Layer 8 of a small transformer language model trained on English Wikipedia (14 layers, counted from 0, width 128).
A neuron's activation on a vector x is SiLU(gate . x) times (in . x), where the dot is the dot product.

Input weights of the MLP neurons that the questions are about. A number n stands for (n - 500) times 0.00085.
n54 gate: 754 546 567 374 371 436 491 606 166 282 732 512 608 443 409 533 433 545 607 500 683 430 709 483 707 704 597 461 488 398 237 550 276 592 504 590 496 622 681 602 428 655 747 334 565 466 720 318 636 897 414 561 479 775 483 586 517 277 727 520 645 600 344 401 382 423 553 604 603 479 338 277 260 635 352 698 379 546 418 565 740 573 570 364 601 447 375 618 550 259 534 537 504 358 573 417 533 577 333 688 420 407 480 340 687 448 438 373 629 424 394 618 338 543 615 508 627 341 351 797 422 380 784 412 447 576 535 336
n93 gate: 407 353 489 370 327 471 442 538 469 485 657 419 439 411 609 507 302 389 683 496 376 448 407 500 572 553 293 520 625 362 507 459 815 602 361 399 376 397 537 689 453 610 295 650 595 570 555 465 787 408 459 728 340 757 485 355 592 375 305 400 662 534 683 538 557 496 652 564 365 421 534 691 541 661 597 466 481 264 567 689 411 637 467 536 570 668 515 579 616 530 767 269 662 227 653 538 489 291 640 523 352 435 419 386 595 310 496 463 316 477 533 615 467 598 741 474 634 496 558 549 549 679 367 424 720 456 591 683
n109 gate: 196 442 312 176 460 106 547 631 441 298 842 321 671 463 467 636 320 353 573 163 434 410 594 773 458 666 555 719 367 525 709 388 267 308 315 418 599 697 253 455 285 504 422 662 451 611 370 614 311 322 545 520 771 496 402 311 475 403 446 504 321 562 722 529 302 381 541 350 405 758 384 517 402 411 368 407 517 525 484 476 565 451 586 440 565 694 345 474 496 418 513 533 512 500 504 379 430 565 454 596 441 657 309 275 526 407 450 406 589 623 476 563 662 711 496 615 471 509 411 471 525 380 613 362 574 745 539 391
n156 gate: 597 687 563 548 389 519 420 472 472 628 385 683 457 477 593 531 555 419 629 440 492 623 347 283 801 496 575 403 539 639 546 387 416 512 515 593 589 461 492 377 707 303 357 352 580 335 588 552 237 500 824 557 376 567 356 593 460 408 516 458 257 707 620 488 444 652 623 324 461 524 473 247 596 413 399 365 504 638 331 458 592 619 469 368 473 554 579 335 247 446 595 485 24 399 427 621 554 439 735 425 622 564 466 748 557 511 527 404 500 504 351 739 370 286 613 291 519 309 568 321 430 500 551 725 477 644 734 575
n159 gate: 512 496 559 573 344 390 552 423 393 571 509 479 521 582 429 688 615 558 309 422 370 595 457 734 706 614 633 382 521 542 725 320 444 665 789 370 308 334 517 587 367 479 471 529 459 270 624 491 400 783 604 553 496 545 806 408 509 705 483 318 597 660 621 626 415 513 517 758 391 276 412 342 578 316 446 470 382 283 637 330 587 517 429 138 410 396 398 638 408 368 483 579 437 378 679 546 308 246 259 547 156 500 570 518 526 308 366 280 278 664 285 504 516 504 283 421 704 600 440 521 425 356 653 725 616 537 708 245
n191 gate: 362 574 841 551 595 440 492 520 468 473 413 401 527 599 296 473 504 447 468 380 632 331 532 390 434 516 382 424 523 435 669 654 361 664 391 689 392 402 292 630 429 504 315 663 572 596 336 544 569 536 420 625 707 620 504 377 306 261 492 393 477 446 342 609 583 480 447 336 473 733 593 488 355 295 619 591 484 233 760 355 397 542 343 459 303 388 625 602 477 725 512 891 488 520 318 504 596 341 761 551 473 385 595 351 545 553 581 340 636 460 527 619 367 560 596 515 715 190 635 705 500 713 402 414 519 429 565 520
n198 gate: 567 678 397 281 546 677 500 327 677 433 190 454 611 720 365 365 607 425 513 291 538 538 500 543 699 245 392 540 309 383 546 420 608 517 525 452 589 611 374 262 492 517 361 606 434 355 359 405 483 457 500 243 508 450 583 311 379 434 487 396 534 381 462 593 595 383 467 641 255 538 682 431 779 366 660 345 504 268 725 392 342 729 316 488 699 681 260 607 441 517 410 332 369 188 293 504 352 277 453 380 616 431 629 310 335 516 669 337 318 574 521 604 571 614 281 572 336 267 247 576 382 570 457 230 416 209 571 406
n206 gate: 385 584 464 601 660 496 529 627 578 595 638 563 766 590 329 321 419 622 554 566 512 370 673 318 328 396 175 317 460 769 330 528 672 339 473 595 412 512 587 555 546 476 504 492 473 293 665 365 698 337 453 477 302 645 443 520 447 336 496 343 424 440 369 604 199 369 606 420 548 572 452 528 441 606 432 496 669 439 409 598 410 539 539 473 195 603 371 441 420 394 634 595 388 425 621 464 472 492 424 343 544 561 575 375 559 764 400 587 457 504 441 769 480 624 133 814 575 409 455 504 290 239 266 646 508 535 281 832
n304 gate: 548 597 427 676 476 418 608 578 562 272 484 630 500 227 396 709 480 504 500 633 338 376 521 512 589 180 631 437 520 480 280 399 603 797 504 279 544 769 764 667 415 610 448 573 579 437 326 636 640 430 600 346 592 496 587 540 678 682 593 349 302 468 504 540 496 537 504 557 556 342 411 361 294 734 733 533 500 700 428 627 381 619 667 266 464 588 488 347 359 464 525 576 298 621 609 520 472 559 301 463 680 450 734 517 500 657 251 599 366 401 349 265 279 496 408 364 504 508 575 186 360 671 504 476 472 316 717 426
n54 in: 189 665 195 357 410 469 757 451 372 416 533 429 739 571 392 468 467 337 433 757 282 456 459 671 520 443 254 283 553 488 532 620 331 557 492 784 436 553 684 452 640 293 516 577 638 379 409 187 740 607 675 575 416 379 364 616 640 579 363 730 629 561 500 419 668 322 508 310 508 609 460 520 793 406 532 643 617 529 444 583 599 322 540 519 449 540 638 696 568 313 557 225 536 513 278 694 560 429 654 537 394 269 322 618 517 574 452 512 280 393 547 389 394 525 425 468 568 559 525 592 664 396 244 659 432 512 487 573
n93 in: 294 443 519 527 445 349 379 454 632 635 616 563 572 496 413 481 343 444 543 543 523 616 426 515 690 565 388 579 580 451 369 417 632 538 511 449 315 324 568 493 460 706 417 477 470 539 418 573 605 523 594 555 579 686 523 309 643 537 610 440 207 523 432 500 650 558 891 561 440 337 454 669 392 327 635 585 546 266 448 563 347 381 515 672 507 827 534 452 292 694 366 260 394 366 610 580 666 518 538 424 358 399 478 476 512 434 455 530 389 651 645 376 544 555 625 466 793 177 294 421 744 724 553 538 403 595 699 695
n109 in: 595 524 512 671 410 679 616 492 439 643 353 688 504 696 775 444 650 504 612 401 356 658 516 184 508 452 451 467 460 591 718 360 512 500 306 371 528 715 444 401 589 561 647 448 426 359 449 414 651 447 488 523 571 479 529 437 299 390 308 307 315 556 456 640 235 627 342 564 532 371 376 268 547 537 420 317 729 610 457 646 650 307 188 554 743 584 318 407 456 757 719 445 620 596 684 416 237 691 500 557 378 447 410 371 584 407 300 385 465 525 524 516 751 326 450 492 460 825 558 528 619 334 468 423 587 543 382 666
n156 in: 733 926 471 797 302 315 479 575 475 621 512 508 279 643 597 557 561 324 588 341 719 227 579 492 630 337 401 740 451 392 492 544 405 296 622 399 557 397 516 520 488 520 383 216 500 613 600 608 552 566 664 456 492 418 504 367 392 413 281 456 398 549 560 480 545 463 456 484 310 765 618 426 444 471 480 339 500 311 732 648 472 496 380 445 298 589 373 513 605 744 516 761 346 454 204 577 488 540 284 328 479 508 313 631 547 516 346 388 575 417 532 264 436 837 676 564 520 386 258 625 560 630 504 611 484 645 325 467
n159 in: 459 545 554 759 464 508 424 471 466 553 454 363 595 589 332 586 106 707 415 179 743 695 276 467 488 302 692 551 525 508 761 598 546 359 687 581 377 467 724 690 615 483 227 274 444 207 883 643 467 563 756 644 467 491 622 622 529 404 529 678 463 562 439 479 53 740 375 694 488 430 570 492 742 479 386 550 496 379 459 625 322 480 317 480 391 651 492 704 504 439 446 638 434 637 530 372 549 624 442 600 508 450 448 577 461 620 656 581 576 454 565 580 621 560 470 606 459 376 306 434 386 487 372 463 455 675 513 471
n191 in: 742 508 453 417 602 395 536 603 377 508 658 409 594 732 319 496 473 431 268 707 574 297 456 630 383 329 417 311 582 212 446 546 385 504 391 604 415 480 558 504 537 731 223 356 462 540 450 437 527 635 577 447 204 454 412 316 536 625 632 603 387 251 635 671 512 564 447 551 512 484 624 638 405 690 515 441 516 614 756 618 473 469 588 530 511 477 363 381 430 634 292 416 675 206 492 309 311 349 321 269 386 314 660 613 630 334 597 412 542 572 374 393 451 247 584 762 411 403 564 562 473 617 520 571 658 492 378 645
n198 in: 443 247 504 529 581 339 419 724 415 360 681 439 454 679 669 583 742 439 684 589 550 606 393 555 218 267 483 380 512 500 602 483 547 525 444 744 549 647 492 386 596 688 447 322 666 650 557 335 451 470 541 633 492 447 407 639 648 435 289 557 562 525 221 583 428 479 435 537 483 421 417 714 805 500 553 546 275 433 622 357 284 789 386 548 536 418 253 513 318 508 391 357 289 513 522 259 347 379 612 533 634 390 788 103 287 424 686 414 532 797 553 572 370 530 453 660 710 500 253 393 336 599 546 441 311 456 557 492
n206 in: 537 571 737 613 518 605 381 363 409 238 576 460 320 566 703 452 650 306 550 385 612 728 416 323 571 690 534 535 772 504 570 611 489 582 662 585 615 609 364 376 368 335 762 426 384 646 420 553 389 686 566 279 669 428 519 390 496 496 567 690 589 548 364 571 564 820 255 590 459 713 385 719 434 387 404 406 466 485 584 431 423 559 471 550 715 448 530 316 537 419 436 533 593 577 461 444 337 619 478 661 376 523 617 605 601 583 411 408 580 424 438 314 445 296 703 363 445 577 294 596 589 504 522 432 434 601 727 417
n304 in: 299 516 480 471 290 465 421 483 471 721 318 127 533 333 375 431 234 484 756 421 394 392 621 558 508 443 686 336 423 532 552 662 575 557 335 500 468 631 673 720 473 332 327 476 646 559 504 376 403 508 412 694 568 426 433 584 757 516 391 524 756 638 576 484 236 338 492 500 488 471 630 418 365 632 419 817 582 484 444 680 357 440 584 300 401 621 529 624 451 488 516 588 257 689 576 402 633 532 337 435 430 504 568 525 351 480 593 624 662 192 488 388 472 769 738 560 496 597 308 755 484 765 467 221 436 449 752 479

Each question shows a token from some text and the vector x that enters the MLP there. A number n stands for (n - 500) times 0.0081.

" F": 541 397 598 617 516 495 584 722 618 323 418 494 411 392 509 489 450 514 501 578 425 410 594 366 704 438 375 451 535 573 523 479 640 372 598 526 530 721 572 446 536 543 507 636 389 217 463 440 467 588 426 528 572 438 503 491 454 546 517 635 494 447 519 371 655 410 500 387 502 434 518 554 455 434 486 659 516 450 439 633 423 533 663 311 416 372 495 483 656 344 463 581 618 327 529 363 461 606 476 642 546 635 397 765 725 446 582 584 530 433 719 356 643 491 611 549 724 603 486 635 476 426 508 555 411 488 723 435
The neuron with the highest activation: n54

" continu": 491 463 622 573 620 527 705 452 727 375 540 506 338 430 533 500 328 631 419 312 471 454 602 343 581 450 490 536 565 415 432 658 530 350 638 701 606 665 458 447 521 496 559 556 463 506 371 545 337 598 420 378 513 388 545 547 486 555 484 659 488 755 537 524 686 469 424 431 346 564 566 484 496 473 477 595 443 478 424 512 413 758 535 597 545 641 331 278 543 490 332 508 591 266 474 523 626 583 530 473 565 653 467 579 566 509 593 525 585 418 587 405 620 489 531 432 604 634 572 380 425 227 623 409 260 467 656 381
Which neuron fires most, and how strongly? n191, at about 0.4

"vo": 491 519 707 611 689 460 665 618 540 445 358 393 317 288 613 442 463 516 453 467 523 430 567 496 621 563 479 586 477 406 512 531 690 583 668 730 628 619 526 696 435 505 351 495 374 537 522 508 551 656 491 360 488 398 480 521 316 583 427 577 430 562 315 643 682 618 352 404 620 444 502 493 615 475 399 626 354 377 539 518 418 552 498 436 534 734 406 455 589 244 532 441 576 418 462 499 623 490 491 542 480 548 442 869 558 505 545 453 524 658 635 528 512 536 428 532 591 510 676 437 375 402 247 452 395 452 644 585
The neuron with the highest activation: n109

" c": 568 303 551 641 491 610 587 541 460 536 535 487 530 565 463 338 444 653 493 593 267 420 486 414 538 525 365 520 493 530 511 443 667 506 669 673 475 625 538 554 633 638 383 676 417 317 307 467 451 676 388 464 604 367 542 569 474 459 647 647 516 517 524 463 702 349 526 374 560 431 560 499 499 459 363 640 476 578 550 668 410 543 652 443 462 616 373 471 457 444 401 681 497 313 489 461 518 570 612 527 772 680 584 654 709 577 567 524 540 565 661 426 588 602 581 608 520 554 537 546 481 291 571 551 358 428 627 453
The neuron with the highest activation: n109

"t": 621 401 413 710 505 398 609 474 558 431 490 384 426 488 551 437 594 613 554 400 671 264 542 294 447 428 571 464 663 550 593 542 711 484 558 571 617 649 233 562 643 499 527 567 407 360 466 719 450 495 386 489 509 450 602 330 558 387 245 600 664 442 313 443 555 405 518 313 586 397 423 316 450 466 401 643 621 641 519 547 395 654 523 620 542 543 429 468 448 435 494 477 573 389 669 416 548 619 490 465 701 553 424 784 633 536 511 442 410 609 541 458 483 572 483 519 613 519 584 665 512 494 535 569 579 350 690 449
Which neuron fires most, and how strongly? n206, at about 0.23

"ad": 682 373 711 550 751 391 602 567 498 464 563 587 344 397 323 500 419 596 428 549 546 374 551 387 504 497 497 450 636 510 522 488 510 456 560 556 643 461 379 669 530 457 362 564 360 306 526 751 379 569 441 349 511 490 367 467 477 677 532 564 625 384 364 619 591 340 498 664 425 446 609 488 520 514 394 634 611 423 506 479 538 628 489 494 537 592 328 322 436 323 382 425 552 535 565 402 446 699 516 501 654 449 515 597 624 563 467 609 496 781 540 512 559 660 567 471 745 596 485 608 444 458 511 511 283 353 511 580
The neuron with the highest activation: n206

"K": 573 381 614 626 638 522 540 600 528 376 414 463 297 525 591 481 340 595 438 441 458 466 540 391 536 478 478 365 570 572 495 341 620 412 526 669 404 747 535 555 559 560 491 701 423 237 395 471 476 536 321 448 462 439 450 425 329 438 404 580 452 509 435 434 623 403 579 407 444 383 559 526 649 750 459 604 525 470 456 772 518 527 588 438 405 620 448 337 586 405 559 510 685 443 538 482 336 562 622 474 509 543 477 483 648 590 480 517 372 546 480 305 649 542 574 544 783 618 477 477 535 412 625 573 297 507 606 277
The neuron with the highest activation: n156

"42": 487 432 565 626 529 546 620 621 614 440 680 440 427 492 534 310 692 587 581 487 448 396 639 460 599 532 457 563 649 624 499 602 452 343 577 600 681 575 301 552 602 476 323 528 455 530 544 520 487 519 527 563 546 327 424 403 183 460 567 567 551 548 520 481 611 437 379 390 491 475 487 482 536 550 417 468 412 493 497 590 416 602 624 540 514 718 417 392 503 364 341 462 538 429 583 414 403 767 661 444 584 544 245 429 619 418 645 466 680 722 643 444 557 577 564 447 441 669 604 320 392 401 459 476 481 600 675 440
The neuron with the highest activation: n109

"ho": 518 493 510 487 441 238 541 759 411 516 632 428 413 362 600 346 648 485 496 522 414 523 573 395 505 396 444 634 606 513 502 613 576 586 630 659 584 517 386 483 472 479 429 554 546 504 567 648 480 485 402 540 486 359 371 373 280 466 370 612 525 585 430 434 685 446 429 338 548 386 484 483 704 568 382 587 543 511 610 548 334 510 512 494 455 426 505 445 372 317 569 488 745 275 646 451 573 782 507 503 638 693 429 641 416 613 570 617 317 491 607 435 632 573 567 390 463 613 561 517 538 488 413 641 394 410 657 357
Which three neurons fire most, strongest first? n191, n159, n304

"-": 524 377 642 621 546 539 493 652 503 520 359 505 388 585 496 350 590 516 577 283 499 443 516 574 512 314 479 328 693 628 522 330 567 445 555 568 617 529 699 524 594 557 453 634 358 346 541 620 486 649 638 462 668 386 505 508 485 557 476 500 651 670 473 571 605 514 626 465 527 410 491 445 597 492 383 606 589 387 561 571 580 709 566 400 320 597 404 324 464 476 493 591 546 361 659 432 384 595 647 374 750 669 432 643 653 473 419 621 520 566 646 487 449 608 636 414 560 644 477 410 505 467 417 452 403 602 600 362
Which three neurons fire most, strongest first? n156, n159, n304

"s": 539 361 648 625 520 465 496 651 667 393 744 472 422 560 620 445 499 538 303 459 611 251 591 461 604 423 439 466 457 443 427 522 565 352 580 566 598 519 396 577 643 438 574 558 433 521 468 510 495 668 486 487 594 368 485 412 431 526 522 542 436 518 570 483 555 466 570 284 460 473 589 270 502 575 592 658 544 419 544 578 314 502 658 482 582 541 333 438 453 448 440 398 470 391 609 450 566 699 493 500 530 499 438 586 785 485 545 364 628 601 620 370 711 498 589 354 612 725 445 553 439 285 489 586 662 500 596 526
The neuron with the highest activation: n109

"ity": 555 441 621 535 540 422 644 676 552 479 759 407 387 400 486 483 515 530 365 624 532 397 604 352 570 455 580 560 470 479 473 637 473 452 588 515 604 542 345 515 619 321 484 569 442 518 390 679 469 555 419 479 534 336 455 345 397 532 519 449 388 558 633 339 546 321 536 382 478 575 488 290 488 347 426 670 556 489 543 604 516 477 678 471 540 613 495 460 450 505 327 402 527 372 601 496 495 613 517 539 616 624 286 584 698 426 598 492 632 671 560 480 690 561 629 399 708 671 430 525 498 177 472 577 474 619 587 356
The neuron with the highest activation: n198

" is": 580 315 610 603 680 335 581 530 592 531 673 469 338 551 542 370 355 446 472 317 550 131 488 367 508 600 323 337 535 536 511 481 476 385 693 634 633 577 301 557 721 491 551 505 425 574 329 630 409 561 358 411 528 417 357 469 472 487 481 624 524 615 544 483 577 430 410 466 413 526 348 338 525 516 478 679 515 527 463 455 402 662 616 576 501 469 427 346 614 624 429 480 545 297 465 593 474 608 510 549 575 653 596 654 551 540 506 542 495 540 610 370 628 696 586 450 536 628 449 505 432 481 631 522 451 449 629 479
The neuron with the highest activation: n159

" (": 530 338 587 489 627 621 547 584 532 442 566 460 424 538 407 480 522 690 490 506 419 334 568 378 489 531 501 373 465 642 571 523 624 323 624 535 527 545 570 513 831 491 550 685 502 447 469 429 399 552 495 565 571 463 425 520 311 569 496 541 435 490 533 537 621 515 406 445 531 521 360 457 440 551 404 648 525 467 487 456 468 602 561 522 443 588 459 373 444 495 421 408 468 127 704 516 493 585 411 644 622 605 492 554 643 431 406 569 463 519 718 425 512 597 515 431 566 740 581 519 444 323 439 497 476 581 790 285
Which three neurons fire most, strongest first? n191, n206, n93

"an": 615 363 622 453 559 529 774 516 589 445 607 474 374 409 581 509 441 412 585 519 510 254 522 390 627 422 566 547 662 434 450 617 501 393 704 573 576 580 491 378 643 451 566 527 500 317 500 696 467 522 518 376 508 474 266 384 380 581 510 667 495 519 422 552 545 466 353 442 596 575 529 424 662 552 447 593 440 345 490 660 364 595 578 567 460 515 530 392 525 160 597 454 470 393 638 494 437 682 631 564 559 477 437 622 750 424 468 502 577 440 693 365 536 374 583 513 682 589 613 517 360 495 445 535 536 588 605 369
The two highest activations, in order: n54, n198

"le": 485 447 639 650 486 499 577 608 648 472 688 525 389 291 609 477 422 613 461 456 537 341 685 474 587 479 372 590 671 422 397 414 667 432 438 690 559 481 458 536 515 426 430 570 511 461 417 608 463 455 354 571 489 420 402 273 528 467 429 648 396 508 491 477 539 467 419 305 582 356 408 286 425 529 418 552 441 461 490 523 487 368 655 541 415 708 540 348 359 389 378 399 597 477 582 528 458 516 400 439 492 503 529 701 455 275 746 507 288 694 609 469 331 456 617 529 541 577 600 518 467 204 223 580 496 536 642 480
The neuron with the highest activation: n93

" ": 588 351 735 484 536 643 611 564 545 480 517 440 438 523 476 455 481 565 481 430 525 390 539 393 561 503 427 504 480 488 474 471 696 431 447 632 495 564 571 371 591 478 285 718 444 376 454 509 523 599 522 521 650 421 494 431 442 531 527 570 538 483 590 425 555 471 545 454 489 501 542 354 528 454 411 706 546 507 311 458 474 509 696 515 419 540 424 323 485 550 452 574 451 281 478 493 453 590 538 445 751 634 519 706 628 585 439 531 418 510 620 386 627 542 643 541 523 806 542 386 455 327 600 515 502 495 783 439
The neuron with the highest activation: n304

"app": 565 463 530 507 566 242 750 628 561 523 635 455 334 388 551 512 192 559 417 647 467 435 516 297 627 461 427 471 662 442 551 680 565 325 663 602 578 609 592 447 536 405 317 631 278 330 732 541 520 556 517 509 544 476 434 287 472 493 460 536 489 664 388 571 568 466 408 506 473 478 578 618 504 408 402 628 413 371 609 671 510 505 694 470 540 453 441 316 331 471 446 702 609 416 603 389 660 585 631 414 584 558 415 510 572 543 377 436 512 437 585 343 630 396 695 500 483 602 450 562 547 382 469 559 597 606 582 481
Which neuron fires most, and how strongly? n206, at about 0.45